Layer 6 of a small transformer language model trained on English Wikipedia (13 layers, counted from 0, width 128).
Take only the direct path to the model's output, skipping the later layers: a vector added to the residual stream pushes a token's score in proportion to its dot product with that token's output vector.

Output vectors of the tokens that the questions are about. A number n stands for (n - 500) times 0.0022.
"iny": 603 420 367 621 412 645 666 546 436 445 244 618 485 328 469 577 613 627 489 526 785 577 396 345 662 461 544 446 435 569 203 495 558 588 228 241 536 454 365 460 396 607 335 603 455 287 597 749 436 534 481 677 442 571 384 382 571 519 767 187 649 442 426 516 785 549 424 415 369 514 586 549 496 439 500 500 670 201 642 509 474 569 661 459 460 386 592 467 455 530 456 307 410 306 362 485 390 444 601 513 510 688 753 573 500 217 654 472 392 459 164 436 421 429 310 315 433 424 560 265 508 523 650 387 423 384 390 699
"Population": 520 559 134 793 396 696 218 645 611 493 347 549 162 236 705 373 490 180 505 457 744 624 293 598 429 365 476 707 340 463 388 475 517 439 341 59 550 48 406 520 550 428 323 442 31 296 402 500 487 415 651 836 256 314 199 414 680 479 289 165 280 596 276 683 841 526 474 348 178 84 543 900 718 585 762 635 658 538 566 368 516 517 550 791 252 455 334 662 427 473 267 431 344 269 372 393 830 521 470 363 630 643 415 629 598 538 620 594 379 179 596 637 281 432 477 914 328 529 690 395 558 719 703 374 161 496 380 487
"here": 411 203 251 729 535 695 374 457 601 431 448 727 416 554 469 576 680 468 504 692 563 471 135 504 805 302 430 630 578 641 221 458 286 610 300 311 509 476 335 641 386 492 270 408 472 543 398 668 654 378 684 809 446 466 378 326 442 491 359 668 693 588 548 803 678 517 404 183 461 338 617 588 763 242 563 411 495 526 368 454 659 777 413 741 640 298 427 589 326 398 572 465 552 361 417 530 334 474 444 485 392 480 522 682 603 634 512 386 396 509 276 382 448 628 452 602 557 121 333 459 530 921 734 79 426 405 581 559
" at": 349 538 530 386 469 466 590 515 433 644 619 489 554 647 341 490 643 611 472 415 360 651 648 461 523 579 336 600 523 375 595 551 460 599 525 657 603 603 503 390 458 552 518 526 670 599 605 399 538 547 470 401 508 607 636 634 477 482 631 554 730 452 388 592 475 574 611 510 526 624 544 553 375 576 451 311 427 484 439 511 612 401 523 423 511 463 572 463 450 482 625 582 618 471 540 590 435 534 485 546 486 500 363 539 546 535 457 528 504 521 548 345 525 386 431 392 581 573 420 546 495 374 461 500 646 394 525 426
"ova": 646 390 445 729 474 638 349 298 296 367 296 583 554 493 286 449 543 311 507 715 515 496 624 504 751 430 535 541 539 408 338 92 599 375 215 427 423 508 405 511 464 471 377 336 508 639 345 629 256 517 621 565 406 416 479 319 420 663 370 445 518 496 517 576 595 534 439 514 456 340 524 620 527 381 559 466 647 359 762 525 687 598 639 693 589 480 696 524 201 645 544 534 554 310 418 426 679 379 627 652 433 457 697 310 429 671 446 663 316 433 448 629 412 518 371 449 475 407 414 549 617 737 338 644 710 593 590 801
"cia": 393 500 391 414 729 661 554 277 429 447 455 164 592 405 539 541 429 78 508 611 913 288 385 605 290 275 664 360 546 525 491 561 277 593 496 544 731 308 540 504 409 421 340 510 387 412 520 675 510 447 362 476 202 288 278 363 528 668 412 480 435 238 468 606 688 634 664 332 240 168 561 837 446 311 470 470 657 360 574 673 529 694 493 409 397 518 500 460 542 456 435 571 426 218 504 386 711 421 451 474 470 401 484 527 393 449 209 456 480 376 447 713 296 618 344 556 198 309 533 613 475 705 271 471 329 486 422 643
"track": 569 290 582 690 534 585 545 292 377 422 451 683 602 579 496 528 203 339 630 519 468 322 380 395 878 702 529 510 333 567 612 646 550 274 600 375 487 612 439 472 505 507 346 557 397 560 588 472 855 301 667 691 336 408 296 340 528 520 564 435 834 540 386 398 670 324 307 463 555 670 819 716 727 408 526 563 536 150 535 517 681 689 453 731 612 653 315 734 829 605 512 647 208 418 458 293 715 525 548 431 581 514 758 451 536 432 524 478 579 566 419 519 226 372 473 630 398 314 443 235 429 617 463 567 528 659 435 480
" agreement": 609 540 427 468 558 628 584 359 646 434 511 585 359 403 482 407 351 373 683 541 627 592 370 559 695 763 533 673 398 550 329 243 639 637 323 343 770 200 418 358 505 381 472 364 466 559 334 578 509 487 511 565 420 285 391 530 578 462 419 419 855 493 256 568 581 479 408 282 450 386 548 754 776 381 551 547 667 606 589 422 706 591 657 500 428 584 545 536 426 669 295 486 358 426 453 266 690 437 484 463 431 540 583 594 590 478 500 437 520 510 375 676 455 400 450 649 553 390 636 429 394 634 770 359 480 444 456 465
"iled": 327 421 285 430 689 552 491 510 305 481 268 637 511 250 577 436 409 511 285 825 798 139 465 623 565 758 500 505 404 509 406 744 548 564 468 530 528 284 366 592 357 277 411 326 358 534 562 563 687 567 541 826 813 597 396 287 519 681 458 526 558 238 428 408 689 518 655 406 547 576 332 513 354 255 596 395 533 532 358 475 700 637 534 643 443 652 458 531 460 420 581 310 427 210 377 573 569 452 449 710 835 898 636 425 552 347 701 495 573 392 339 699 391 547 428 739 298 314 674 350 355 704 613 447 256 470 418 699
" alone": 540 303 119 740 313 455 595 492 569 480 471 392 298 504 378 467 693 391 560 752 567 599 550 596 706 405 610 724 503 731 534 565 171 652 496 364 593 265 215 595 476 642 256 491 512 597 509 593 551 514 508 517 512 281 366 533 365 511 591 353 409 415 353 570 708 504 565 433 361 476 563 643 509 420 421 408 619 628 480 606 666 611 703 508 385 715 685 606 531 707 707 412 391 299 437 563 397 530 531 663 463 630 509 582 517 633 289 552 676 670 504 509 387 639 274 572 600 304 349 410 687 477 530 416 595 359 258 378
"fully": 612 396 457 659 888 871 555 341 417 530 161 650 267 623 514 388 561 339 686 591 513 683 378 578 608 667 548 467 391 537 599 337 697 567 287 223 594 381 709 469 417 608 308 305 535 577 495 408 477 604 495 643 380 592 591 322 346 445 743 422 633 670 424 375 762 333 617 389 385 288 605 727 692 495 668 364 669 517 544 459 537 485 633 324 381 826 769 694 528 464 455 146 198 460 449 780 474 495 430 359 739 846 798 857 638 405 760 242 349 518 521 558 318 724 414 557 491 299 542 429 394 767 587 542 631 389 212 602
" Orchestra": 619 344 542 731 652 399 539 241 457 481 534 500 309 364 384 352 285 203 430 656 718 267 211 676 555 435 453 591 489 604 424 222 284 186 477 487 404 485 396 345 575 620 485 361 466 380 447 629 763 403 672 675 217 361 368 419 764 791 663 213 731 461 382 500 646 495 251 359 432 450 663 662 638 484 514 500 413 478 693 551 460 432 453 617 616 733 329 532 293 602 757 545 361 291 464 307 758 361 604 508 704 576 979 808 511 458 384 273 754 496 618 566 359 797 322 640 454 79 790 415 549 506 437 406 510 608 570 577
" About": 544 288 303 632 826 425 708 523 496 444 176 491 303 551 411 624 253 556 569 629 708 537 435 465 551 611 614 726 367 662 458 515 442 356 414 611 259 422 331 606 539 479 366 434 682 514 360 364 460 266 831 736 504 659 448 303 559 629 539 490 614 663 401 687 686 632 363 381 401 270 521 595 676 423 551 650 553 460 418 513 500 785 608 643 425 625 617 666 694 540 480 359 343 278 461 376 403 578 720 389 815 621 587 540 654 428 732 470 516 508 472 808 401 626 486 812 604 583 570 500 603 687 508 426 383 525 252 672
"rib": 438 351 267 584 826 426 505 280 386 389 213 576 639 414 566 475 561 205 365 415 475 490 500 428 553 442 605 325 416 435 277 213 650 479 302 205 422 495 468 447 530 515 490 148 398 400 399 642 526 415 669 544 589 505 331 406 605 538 442 371 418 774 316 639 667 491 747 489 343 249 696 748 536 515 384 542 745 262 559 300 636 579 343 308 491 337 273 592 681 571 346 240 367 595 455 781 635 393 405 729 489 388 809 795 583 478 488 686 435 377 279 714 352 535 424 658 686 404 622 551 582 637 735 556 476 603 723 727
" respectively": 426 515 435 832 537 476 447 560 419 454 273 598 500 653 762 352 475 400 250 396 561 853 412 295 676 745 583 778 423 776 445 576 197 435 678 422 676 510 444 607 589 481 550 62 635 346 553 520 598 407 565 700 259 574 237 356 614 729 611 257 832 686 200 629 847 590 514 365 397 395 560 461 330 323 444 512 346 425 594 416 358 423 629 330 255 456 481 624 240 680 500 604 101 440 486 487 661 469 578 484 488 825 606 653 450 390 594 750 803 646 556 459 471 495 402 540 374 420 485 342 732 571 732 616 551 381 360 560
"fic": 474 638 323 437 812 850 546 486 487 444 340 456 171 657 487 690 353 267 795 456 706 251 573 651 463 518 741 358 467 599 228 490 546 409 127 467 599 438 589 362 408 313 581 384 294 458 540 711 402 205 355 607 302 552 298 317 354 500 472 393 632 512 458 522 571 675 337 452 311 400 610 794 525 164 509 417 559 673 723 486 550 922 581 643 582 532 590 554 538 300 467 504 606 495 451 587 524 432 288 415 428 567 795 468 495 469 540 451 490 362 602 587 347 640 519 297 464 434 385 520 644 641 703 267 423 695 266 542
"elle": 476 496 500 799 795 571 458 400 682 434 433 431 460 452 476 674 482 374 145 559 579 302 469 500 620 617 613 421 476 630 518 363 193 606 162 398 417 522 598 496 565 574 465 524 387 452 422 603 566 676 416 746 411 582 374 363 634 557 698 500 738 684 414 605 565 418 472 147 517 664 621 635 482 550 650 503 458 458 619 525 388 513 412 725 525 500 381 472 223 599 708 245 241 189 405 553 522 305 446 544 497 513 587 592 471 332 652 578 438 469 371 730 340 688 500 509 244 522 844 422 519 519 640 410 425 655 512 533
".": 611 517 617 590 395 291 472 558 703 438 528 453 650 614 612 547 482 570 518 430 289 707 539 510 394 709 318 406 362 371 648 632 451 686 680 641 464 529 638 593 598 649 513 281 581 562 522 670 473 602 318 560 531 695 563 662 346 581 518 559 487 645 566 768 366 575 651 571 687 607 438 484 224 587 274 373 363 671 528 558 418 411 647 357 661 455 674 355 481 379 642 696 629 716 528 591 466 489 391 713 383 611 416 468 404 515 539 579 682 615 612 347 581 385 253 320 623 651 258 681 470 514 560 571 666 392 547 316
"ian": 708 325 442 432 418 436 704 405 476 388 640 694 543 204 665 677 469 481 606 716 514 567 642 340 518 512 504 518 456 605 207 374 504 764 298 460 409 529 559 664 614 471 433 555 424 405 290 500 468 497 304 589 446 414 365 544 438 496 628 545 549 690 357 315 555 425 222 795 569 472 670 725 531 457 728 401 600 549 765 664 320 576 406 460 616 468 343 456 541 610 547 466 478 441 453 402 467 504 530 474 599 462 458 460 437 454 560 633 488 331 628 690 384 482 422 409 203 757 706 408 715 299 459 556 542 467 457 536
"nd": 414 541 627 449 870 531 697 654 573 504 689 325 327 407 362 472 576 231 384 268 694 744 500 477 856 264 448 466 551 492 697 495 651 599 436 342 617 258 667 457 279 461 546 444 439 432 543 594 540 463 437 598 702 604 471 414 514 468 442 421 222 653 496 479 650 504 512 372 464 616 285 612 655 311 542 326 382 299 325 576 653 619 731 389 294 818 504 458 500 472 445 561 190 545 487 524 844 349 491 614 547 495 434 496 447 320 605 616 626 629 323 394 425 769 657 423 439 345 707 164 512 310 601 406 463 726 352 550
"outh": 394 539 270 426 675 784 424 661 362 363 522 730 254 643 515 656 599 207 554 413 583 664 309 421 383 536 593 554 598 606 263 312 358 296 463 50 537 618 442 634 554 405 269 382 570 289 182 428 622 550 552 557 282 384 311 445 483 564 419 428 866 331 374 334 673 264 455 115 349 189 817 774 845 238 385 705 619 506 505 398 445 841 574 925 365 679 579 583 264 618 510 243 464 273 420 427 421 365 535 570 482 801 282 602 481 340 595 326 679 594 288 608 247 677 285 651 335 220 506 205 475 420 739 340 273 483 73 617

Each question shows what one neuron of this layer's MLP adds at an activation of 1. A number n stands for (n - 500) times 0.00058.

n30: 428 498 492 475 582 571 575 590 553 696 432 531 518 466 535 508 461 536 495 493 511 574 423 532 416 537 540 450 387 476 685 482 402 407 490 667 537 623 570 395 528 590 451 506 561 419 427 500 405 483 301 598 464 576 557 474 454 470 710 579 573 569 565 779 590 417 415 388 522 527 442 740 519 402 410 382 631 684 507 506 593 483 396 454 457 444 364 558 557 631 489 522 503 426 701 604 674 520 515 463 473 671 570 516 448 541 369 505 527 446 483 570 286 639 618 482 537 392 408 395 429 562 582 427 631 477 485 503
Which of these tokens does it push up most? "fully"

n187: 333 594 587 644 584 553 551 472 472 198 471 360 405 455 601 370 540 503 662 505 342 638 450 442 424 570 444 422 637 475 453 377 471 632 487 474 500 492 637 500 490 620 489 372 471 452 448 472 512 546 484 430 426 668 530 777 379 404 552 367 429 456 399 451 419 470 484 584 513 421 663 587 571 319 490 236 510 500 512 503 594 447 549 535 438 567 510 397 579 398 447 324 430 554 693 569 553 599 401 315 614 520 576 582 469 595 503 515 446 530 579 497 500 419 483 588 600 534 495 485 469 458 422 487 657 440 513 558
Which of these tokens does it push down most? "iled"

n141: 480 570 698 456 608 409 619 505 438 565 305 530 660 565 612 538 612 475 571 468 555 419 585 631 552 458 505 486 618 428 522 530 491 413 574 510 473 571 406 376 575 454 428 387 502 549 660 473 595 537 450 430 301 589 505 532 626 476 538 476 418 503 494 542 579 621 369 644 650 594 547 563 543 574 474 563 452 371 488 521 406 547 603 429 576 556 553 586 546 510 722 587 352 596 500 433 549 465 497 456 532 495 571 571 383 516 293 610 599 554 430 537 405 300 564 497 526 398 545 413 309 436 579 516 452 389 515 598
Which three tokens does it push up most, strongest first? "track", " Orchestra", " respectively"

n303: 434 405 464 399 510 611 395 387 419 479 599 507 507 578 587 674 548 392 439 475 522 492 443 407 568 577 523 376 550 538 464 416 452 468 571 455 505 497 478 552 377 440 373 363 473 577 384 503 335 466 479 393 517 486 490 330 537 444 448 545 464 475 503 612 486 459 556 436 440 485 384 514 524 434 621 539 668 502 441 515 611 580 604 514 527 488 598 347 429 593 596 526 651 584 481 480 753 529 349 661 431 357 416 381 589 564 520 522 318 503 486 459 431 526 591 488 414 450 458 633 634 620 365 472 470 625 613 710
Which two tokens does it push up most, strongest first? "ova", "cia"

n274: 495 562 441 332 417 431 418 638 564 457 536 596 400 527 559 505 536 394 464 502 556 587 479 521 460 471 464 579 363 440 478 516 400 407 450 646 593 528 495 458 460 481 550 513 543 523 535 416 585 640 541 533 518 564 584 662 577 670 519 490 369 472 438 517 455 549 562 526 333 491 424 510 385 511 533 645 529 523 452 323 595 356 531 553 638 585 540 537 406 563 530 578 656 565 458 376 553 498 559 546 657 507 487 462 533 610 507 549 467 490 526 489 637 468 451 718 349 547 566 630 472 433 541 418 326 634 440 539
Which of these tokens does it push up most? "Population"

n29: 535 488 453 394 418 599 370 437 518 460 489 469 581 461 527 417 549 490 517 454 411 613 460 378 579 471 524 440 584 633 349 362 463 431 526 433 507 439 423 633 409 528 464 474 608 510 568 516 613 485 365 645 590 480 671 663 482 517 492 481 492 325 497 572 524 537 609 597 596 458 525 423 619 580 570 454 549 441 596 437 442 480 494 371 518 507 398 408 333 474 667 456 558 444 466 581 480 505 598 637 552 460 479 564 576 566 571 616 672 492 472 478 754 556 584 331 495 402 290 556 444 331 561 235 419 497 412 458
Which of these tokens does it push up most? "here"

n167: 518 590 579 658 553 649 403 561 571 424 536 599 583 625 472 503 526 524 419 459 666 459 620 429 525 408 617 518 582 637 390 608 515 593 440 443 461 549 445 417 321 392 565 500 456 474 444 489 441 471 436 569 457 538 672 637 476 615 484 377 366 679 443 377 544 431 604 536 493 411 509 471 554 495 382 488 400 484 581 506 589 416 550 357 489 562 577 226 576 573 675 387 572 398 492 440 491 374 722 642 594 385 629 645 548 543 561 521 556 529 597 474 537 508 355 417 603 665 333 590 612 445 525 547 513 500 434 485
Which of these tokens does it push down most? "track"

n212: 388 428 481 503 538 483 574 559 423 515 460 351 544 465 525 497 465 405 551 391 452 468 436 451 562 605 524 507 659 475 560 503 659 413 500 413 578 495 462 602 471 432 519 401 421 616 583 708 558 549 438 657 344 477 427 429 534 541 534 519 524 523 668 435 479 522 291 605 437 536 472 622 597 564 672 406 584 471 591 283 413 602 377 370 466 492 532 651 518 342 612 530 513 328 313 574 390 528 405 615 311 495 621 418 587 388 395 363 588 361 447 546 478 489 451 531 454 332 423 480 500 487 408 476 676 356 556 543
Which of these tokens does it push up most? "fic"

n72: 532 487 536 536 483 571 460 465 449 523 509 508 468 479 328 592 333 464 767 470 544 308 502 495 551 486 621 623 564 595 282 524 644 553 483 568 363 530 532 514 524 508 569 460 535 405 576 561 537 407 678 407 337 605 307 373 427 513 573 419 580 478 597 628 396 482 437 524 243 540 491 521 451 575 523 460 580 595 472 465 472 513 617 453 552 372 643 608 604 333 477 399 532 450 443 630 320 508 431 492 422 609 500 561 490 483 500 325 525 555 528 535 365 551 287 636 525 604 405 393 689 358 520 654 554 443 449 488
Which two tokens does it push up most, strongest first? "fic", " About"

n315: 521 440 503 543 500 517 655 462 637 515 369 489 524 628 650 586 452 542 533 481 686 407 625 497 498 519 489 485 272 610 668 575 339 381 636 601 459 619 464 516 510 471 382 379 498 543 476 500 416 446 511 672 625 656 628 266 332 408 505 584 479 723 444 552 683 626 382 476 516 549 406 443 515 420 397 661 400 569 455 450 462 531 454 500 558 429 513 390 402 611 475 578 539 576 531 444 518 541 609 467 638 521 488 436 714 494 541 411 488 649 410 461 495 580 622 537 374 561 420 503 490 600 544 492 416 587 632 556
Which of these tokens does it push up most? " About"

n50: 635 485 535 533 411 489 615 504 514 693 559 500 596 467 335 470 575 583 534 500 440 414 643 491 465 421 567 591 427 474 540 450 536 507 351 470 651 343 471 521 474 584 664 549 437 607 626 534 496 532 505 530 448 601 565 531 537 516 509 421 493 470 503 507 381 482 533 583 436 426 490 393 679 484 520 695 649 537 543 413 490 588 576 535 475 453 507 563 279 535 480 463 514 569 569 545 482 353 495 347 500 448 450 583 294 488 583 511 508 434 553 480 516 628 490 537 555 451 528 555 566 389 469 649 543 567 597 413
Which of these tokens does it push up most? "ova"

n278: 620 409 622 497 588 552 503 488 437 534 350 428 387 470 472 526 618 452 443 474 428 645 466 456 543 525 770 280 394 427 368 599 506 471 602 318 472 596 438 503 461 671 481 625 456 302 492 714 372 508 550 691 540 462 500 503 347 371 600 574 354 505 550 550 768 589 554 378 407 609 488 460 490 657 492 473 561 492 515 446 494 523 561 591 577 480 536 512 527 505 614 376 553 595 536 392 627 646 529 583 511 500 379 430 478 557 492 584 377 514 601 419 505 703 482 444 528 462 500 475 558 435 503 437 500 484 375 400
Which of these tokens does it push down most? " agreement"

n129: 618 446 613 734 495 550 541 466 471 514 516 567 618 498 456 535 633 423 495 259 363 535 407 425 542 572 569 526 651 498 446 425 472 553 497 542 486 473 572 488 494 465 432 544 505 603 544 490 469 454 567 426 432 557 641 643 512 495 694 384 467 717 689 487 433 517 515 597 560 411 465 468 371 432 476 511 491 569 484 661 441 425 669 453 483 536 531 338 493 460 693 450 502 620 728 588 376 447 527 546 439 495 372 480 432 587 442 441 506 455 472 386 619 539 541 478 631 520 439 609 557 518 405 368 650 525 541 440
Which two tokens does it push up most, strongest first? ".", " at"

n317: 446 545 529 534 486 580 621 529 433 653 451 427 513 503 417 531 409 532 623 628 360 405 620 449 505 644 486 653 494 460 565 371 542 336 606 415 566 579 464 629 455 489 415 482 546 408 492 461 495 505 372 418 463 246 306 530 322 418 597 436 666 534 395 634 486 480 545 438 487 454 226 429 542 534 500 423 595 603 567 597 522 608 555 345 318 470 485 554 564 587 418 460 429 439 508 508 449 436 529 354 590 469 483 595 265 463 540 549 460 536 632 408 401 574 425 618 544 476 545 618 557 516 369 611 448 482 389 433
Which of these tokens does it push up most? "fully"

n243: 522 575 430 543 485 500 510 551 461 580 492 262 556 498 451 369 483 648 603 611 562 545 482 471 637 388 627 530 376 589 491 478 525 455 423 525 550 616 341 594 582 398 542 659 482 462 480 659 493 409 405 471 470 559 510 553 542 436 517 621 525 500 500 544 624 627 428 564 607 676 585 564 598 490 582 519 371 569 426 491 564 464 427 545 495 398 678 494 418 418 495 312 544 304 430 573 337 517 376 529 500 577 366 571 465 521 482 505 597 537 482 596 407 482 410 458 464 483 521 469 390 354 536 396 405 364 556 388
Which of these tokens does it push down most? "rib"

n44: 405 490 511 594 352 413 482 388 711 515 438 468 415 462 542 544 575 559 578 532 421 549 468 319 335 425 550 396 569 391 579 585 530 552 470 406 433 438 434 543 616 454 595 713 441 560 604 343 616 419 653 477 515 394 562 485 535 565 751 411 454 412 661 483 493 490 595 675 497 616 555 529 360 373 398 421 549 487 356 535 391 487 736 536 591 466 526 372 530 465 445 513 503 621 672 388 537 461 408 497 494 340 571 490 462 713 635 495 531 626 560 547 675 595 500 409 592 489 485 403 404 475 486 417 527 543 497 318
Which of these tokens does it push up most? "."

n103: 484 677 490 683 513 609 476 489 450 333 418 298 445 358 579 479 470 577 537 433 359 452 485 615 455 607 530 509 449 491 493 472 535 513 495 476 423 604 491 546 622 459 544 530 509 663 340 490 435 589 565 356 534 545 386 615 624 654 593 556 344 550 460 410 526 351 615 500 483 547 466 576 411 493 491 405 534 551 550 454 385 556 365 611 384 590 479 418 546 534 495 495 517 291 618 527 451 425 534 507 649 479 487 483 494 412 451 490 514 433 507 561 933 523 588 437 477 454 564 422 588 473 502 579 412 526 476 457
Which of these tokens does it push down most? "here"

n11: 467 498 607 455 508 600 651 404 427 562 588 433 508 473 400 455 547 461 443 398 603 332 645 342 510 343 426 512 482 490 534 487 381 533 658 761 621 598 442 456 592 474 430 523 526 445 421 467 485 563 340 467 444 672 522 465 403 468 617 607 557 572 463 519 616 421 521 488 450 610 589 394 412 545 515 535 393 495 495 549 601 410 494 393 541 604 500 424 534 492 690 532 589 506 527 688 690 482 666 432 533 610 519 454 573 390 468 569 292 495 569 427 509 417 426 513 604 614 454 645 538 516 585 429 556 510 583 321
Which of these tokens does it push up most? " at"

n263: 572 541 487 431 580 535 448 442 568 504 401 518 525 551 393 497 493 505 572 558 383 387 540 632 625 645 571 543 494 577 420 492 612 522 580 585 613 428 500 464 635 495 541 412 514 594 470 524 478 493 468 585 560 366 599 654 350 653 472 410 674 533 508 583 458 520 536 503 485 527 400 503 500 310 493 451 320 781 613 267 566 570 464 373 298 581 617 592 389 508 525 527 439 571 675 248 648 498 461 430 497 555 519 436 442 369 505 505 524 495 533 617 452 535 503 541 535 510 322 439 472 518 537 510 510 393 503 483
Which of these tokens does it push up most? " agreement"

n119: 470 524 595 660 521 482 674 315 561 404 378 410 265 597 411 638 592 509 558 459 500 375 531 588 420 401 593 333 830 596 476 400 408 509 494 540 437 497 442 398 702 520 428 591 474 582 410 431 636 428 652 382 380 525 484 474 427 541 553 317 649 551 553 571 315 511 537 585 698 525 629 408 412 486 535 411 666 429 519 567 518 522 528 571 571 636 530 353 449 446 560 349 337 467 571 575 548 381 585 481 638 588 469 447 349 424 491 623 408 458 403 354 534 394 509 421 523 560 361 398 441 584 658 454 550 514 450 412
Which of these tokens does it push up most? "elle"

n211: 424 543 506 622 361 702 478 693 527 560 426 341 475 521 506 664 527 508 351 598 524 582 439 563 611 627 419 337 271 428 447 583 355 467 339 537 530 663 429 531 476 562 370 528 718 495 489 355 570 601 549 488 434 534 446 640 433 516 622 563 455 442 444 728 470 537 531 306 419 631 515 358 534 601 532 453 391 545 550 414 628 514 457 546 662 403 556 487 421 567 539 527 572 364 646 654 484 363 463 462 491 527 510 578 630 515 431 500 341 527 427 535 323 669 321 413 384 393 629 524 531 463 433 368 428 489 541 550
Which two tokens does it push up most, strongest first? "elle", "here"

n112: 478 495 292 491 573 529 555 444 577 572 509 424 433 607 609 457 584 401 612 576 512 514 544 541 550 471 291 439 589 588 479 508 525 461 645 556 524 348 763 618 607 407 588 625 575 489 664 446 549 349 526 596 394 500 609 612 439 669 508 413 454 525 475 380 427 334 406 478 531 591 524 594 388 616 452 630 468 461 423 576 538 508 448 556 570 360 321 548 347 342 512 479 458 601 680 351 298 555 381 423 500 601 582 429 467 548 399 375 708 647 425 492 543 435 515 399 409 475 670 471 584 351 354 578 533 390 412 466
Which of these tokens does it push up most? " Orchestra"

n153: 495 555 411 445 482 428 348 596 670 504 467 520 557 586 587 563 476 462 437 629 604 371 479 542 554 503 329 422 526 400 493 488 559 503 586 467 473 638 622 643 574 455 525 444 443 592 570 463 449 331 508 462 569 462 393 494 565 585 520 532 436 517 739 631 527 529 602 539 457 468 573 514 495 574 400 630 367 455 436 547 430 463 519 357 633 433 617 429 548 387 642 455 428 370 548 625 377 620 457 595 596 395 514 493 428 648 600 391 590 559 509 439 595 518 536 482 484 384 595 615 682 472 635 629 530 465 564 592
Which of these tokens does it push down most? " agreement"

n13: 577 551 437 558 675 604 629 592 558 448 602 517 422 524 565 442 441 528 525 640 497 469 521 511 532 439 215 331 444 660 567 511 598 545 585 528 454 613 470 528 639 528 506 525 466 576 500 688 489 472 500 614 529 623 576 484 640 364 539 539 526 382 419 532 454 460 469 547 612 398 463 524 772 583 615 522 436 390 574 247 623 577 531 266 630 640 543 465 401 398 623 473 536 549 580 431 343 404 639 525 563 525 410 579 490 373 491 533 568 590 490 418 375 521 692 410 594 472 287 575 427 526 538 604 349 503 335 519
Which of these tokens does it push up most? "fully"

n158: 550 462 451 430 569 517 340 517 518 481 456 505 569 426 494 480 580 511 406 522 654 417 644 539 500 522 514 460 538 665 472 629 397 376 657 642 549 589 437 543 477 551 508 518 446 549 460 466 251 605 417 497 594 518 523 464 402 417 500 480 429 548 610 464 307 528 438 398 701 492 317 630 543 461 520 557 447 527 631 478 517 549 603 418 497 341 480 412 513 715 380 426 513 336 687 584 637 377 379 518 409 529 663 594 510 483 607 481 596 694 547 453 505 553 615 701 422 454 399 518 643 732 594 481 603 433 495 503
Which of these tokens does it push up most? "iled"

n276: 449 524 513 497 593 558 663 620 510 468 607 463 576 431 500 514 486 440 381 545 346 618 650 366 420 454 189 495 509 451 386 451 593 487 591 567 481 560 434 577 564 608 485 528 530 570 530 368 421 629 549 449 604 489 555 398 525 539 436 587 460 498 674 438 476 400 505 528 693 422 621 492 417 490 403 511 505 580 523 594 485 469 495 552 428 490 550 373 487 395 553 396 530 618 618 308 350 408 390 517 508 490 473 585 272 513 584 599 474 473 514 682 573 458 577 460 438 492 549 718 537 464 438 554 461 458 510 517
Which two tokens does it push up most, strongest first? ".", "ian"

n284: 430 570 669 368 338 686 392 366 645 695 616 555 471 570 611 532 538 466 438 421 437 617 519 430 493 435 519 614 383 542 387 321 491 648 580 585 375 468 644 643 526 529 487 359 483 306 610 640 541 436 470 410 433 543 464 569 314 380 458 500 452 445 409 577 644 520 481 260 449 562 503 663 487 466 528 390 545 585 475 459 656 549 445 495 460 437 505 554 433 558 517 545 505 488 249 589 443 495 473 600 472 438 536 374 368 573 511 445 527 463 444 485 423 558 407 505 640 529 547 528 482 505 366 484 636 452 598 707
Which of these tokens does it push up most? "here"

n180: 523 436 471 474 542 403 612 489 594 537 511 483 519 509 420 772 397 387 454 545 484 577 461 616 608 525 419 431 472 509 346 509 519 449 502 567 415 498 416 424 556 560 560 556 485 479 597 447 525 453 498 605 462 602 336 346 464 355 524 340 483 500 584 555 416 411 447 487 454 530 309 503 527 406 559 457 561 584 498 500 475 479 453 496 510 580 507 352 507 529 495 395 448 434 415 561 717 542 402 609 523 646 361 506 378 541 414 512 506 505 533 432 206 542 500 541 455 634 550 557 566 517 359 546 368 595 710 516
Which of these tokens does it push up most? "elle"

n138: 415 448 523 421 590 532 374 475 681 585 522 527 431 571 568 516 275 665 640 430 473 410 514 532 617 472 497 530 544 545 455 551 520 607 460 478 538 450 619 545 549 535 608 364 505 457 512 595 533 519 549 468 417 344 346 494 488 512 638 455 351 611 517 482 602 512 344 506 470 556 371 524 642 549 616 385 462 465 435 612 402 519 478 372 510 330 583 356 515 383 636 381 428 667 507 475 438 434 437 342 476 510 557 433 636 471 515 446 731 423 521 415 491 510 558 540 407 470 509 460 451 520 613 426 490 485 463 304
Which of these tokens does it push up most? "fic"

n126: 475 515 479 393 594 419 424 411 449 313 449 515 661 414 527 298 547 419 394 423 399 443 481 548 605 556 588 485 406 488 490 472 450 561 440 456 502 521 495 469 513 542 623 379 552 578 318 516 443 503 398 649 434 455 475 688 454 660 536 511 429 559 417 638 489 540 510 341 365 540 492 626 623 368 633 675 532 518 473 399 607 560 386 565 412 654 372 655 372 568 483 512 613 500 819 458 500 437 612 530 475 568 314 528 546 669 548 538 671 489 486 487 602 408 560 459 433 477 341 507 482 442 639 598 400 503 462 543
Which of these tokens does it push down most? "iny"

n255: 361 507 564 672 609 545 473 398 516 639 508 437 412 496 542 558 542 353 633 435 424 502 596 552 539 565 637 531 446 440 591 660 337 480 601 350 592 633 477 470 514 589 491 443 351 439 495 414 478 566 440 493 526 408 586 590 472 534 468 416 415 370 451 498 481 464 465 458 525 516 381 588 579 459 442 560 480 467 542 437 594 584 357 508 370 549 378 482 660 327 507 476 447 470 403 443 489 395 465 482 550 477 521 359 625 517 455 452 454 493 526 370 656 376 413 460 561 563 575 522 620 528 575 486 542 398 564 552
Which two tokens does it push up most, strongest first? "Population", "track"

n265: 577 465 664 569 390 590 616 488 435 522 386 666 440 590 422 377 439 442 595 567 554 633 452 549 376 307 394 552 556 500 460 381 411 352 401 503 436 532 394 381 620 511 275 453 544 421 419 464 523 559 456 480 500 662 492 506 568 549 526 506 473 429 436 434 554 563 570 666 570 356 491 397 317 391 510 682 460 503 515 656 347 423 546 510 648 492 404 578 527 508 379 684 482 543 551 538 753 497 407 474 452 487 514 507 472 537 527 416 463 596 466 580 572 448 424 434 640 513 630 520 702 470 341 465 605 381 412 494
Which of these tokens does it push up most? " Orchestra"

n213: 610 664 471 380 481 526 475 453 550 413 466 538 449 568 465 648 495 552 515 454 436 454 556 523 473 532 468 635 551 430 493 465 509 414 495 485 540 510 628 526 373 621 503 563 462 515 459 481 539 465 572 492 668 666 582 596 385 592 322 331 576 459 395 441 360 414 427 497 512 372 589 433 522 623 549 653 571 544 440 342 612 625 441 435 646 574 480 416 358 562 558 463 299 476 492 531 614 420 500 332 464 530 654 331 479 709 458 490 666 555 455 275 619 508 588 479 500 482 568 590 525 484 444 697 525 500 475 503
Which of these tokens does it push down most? "cia"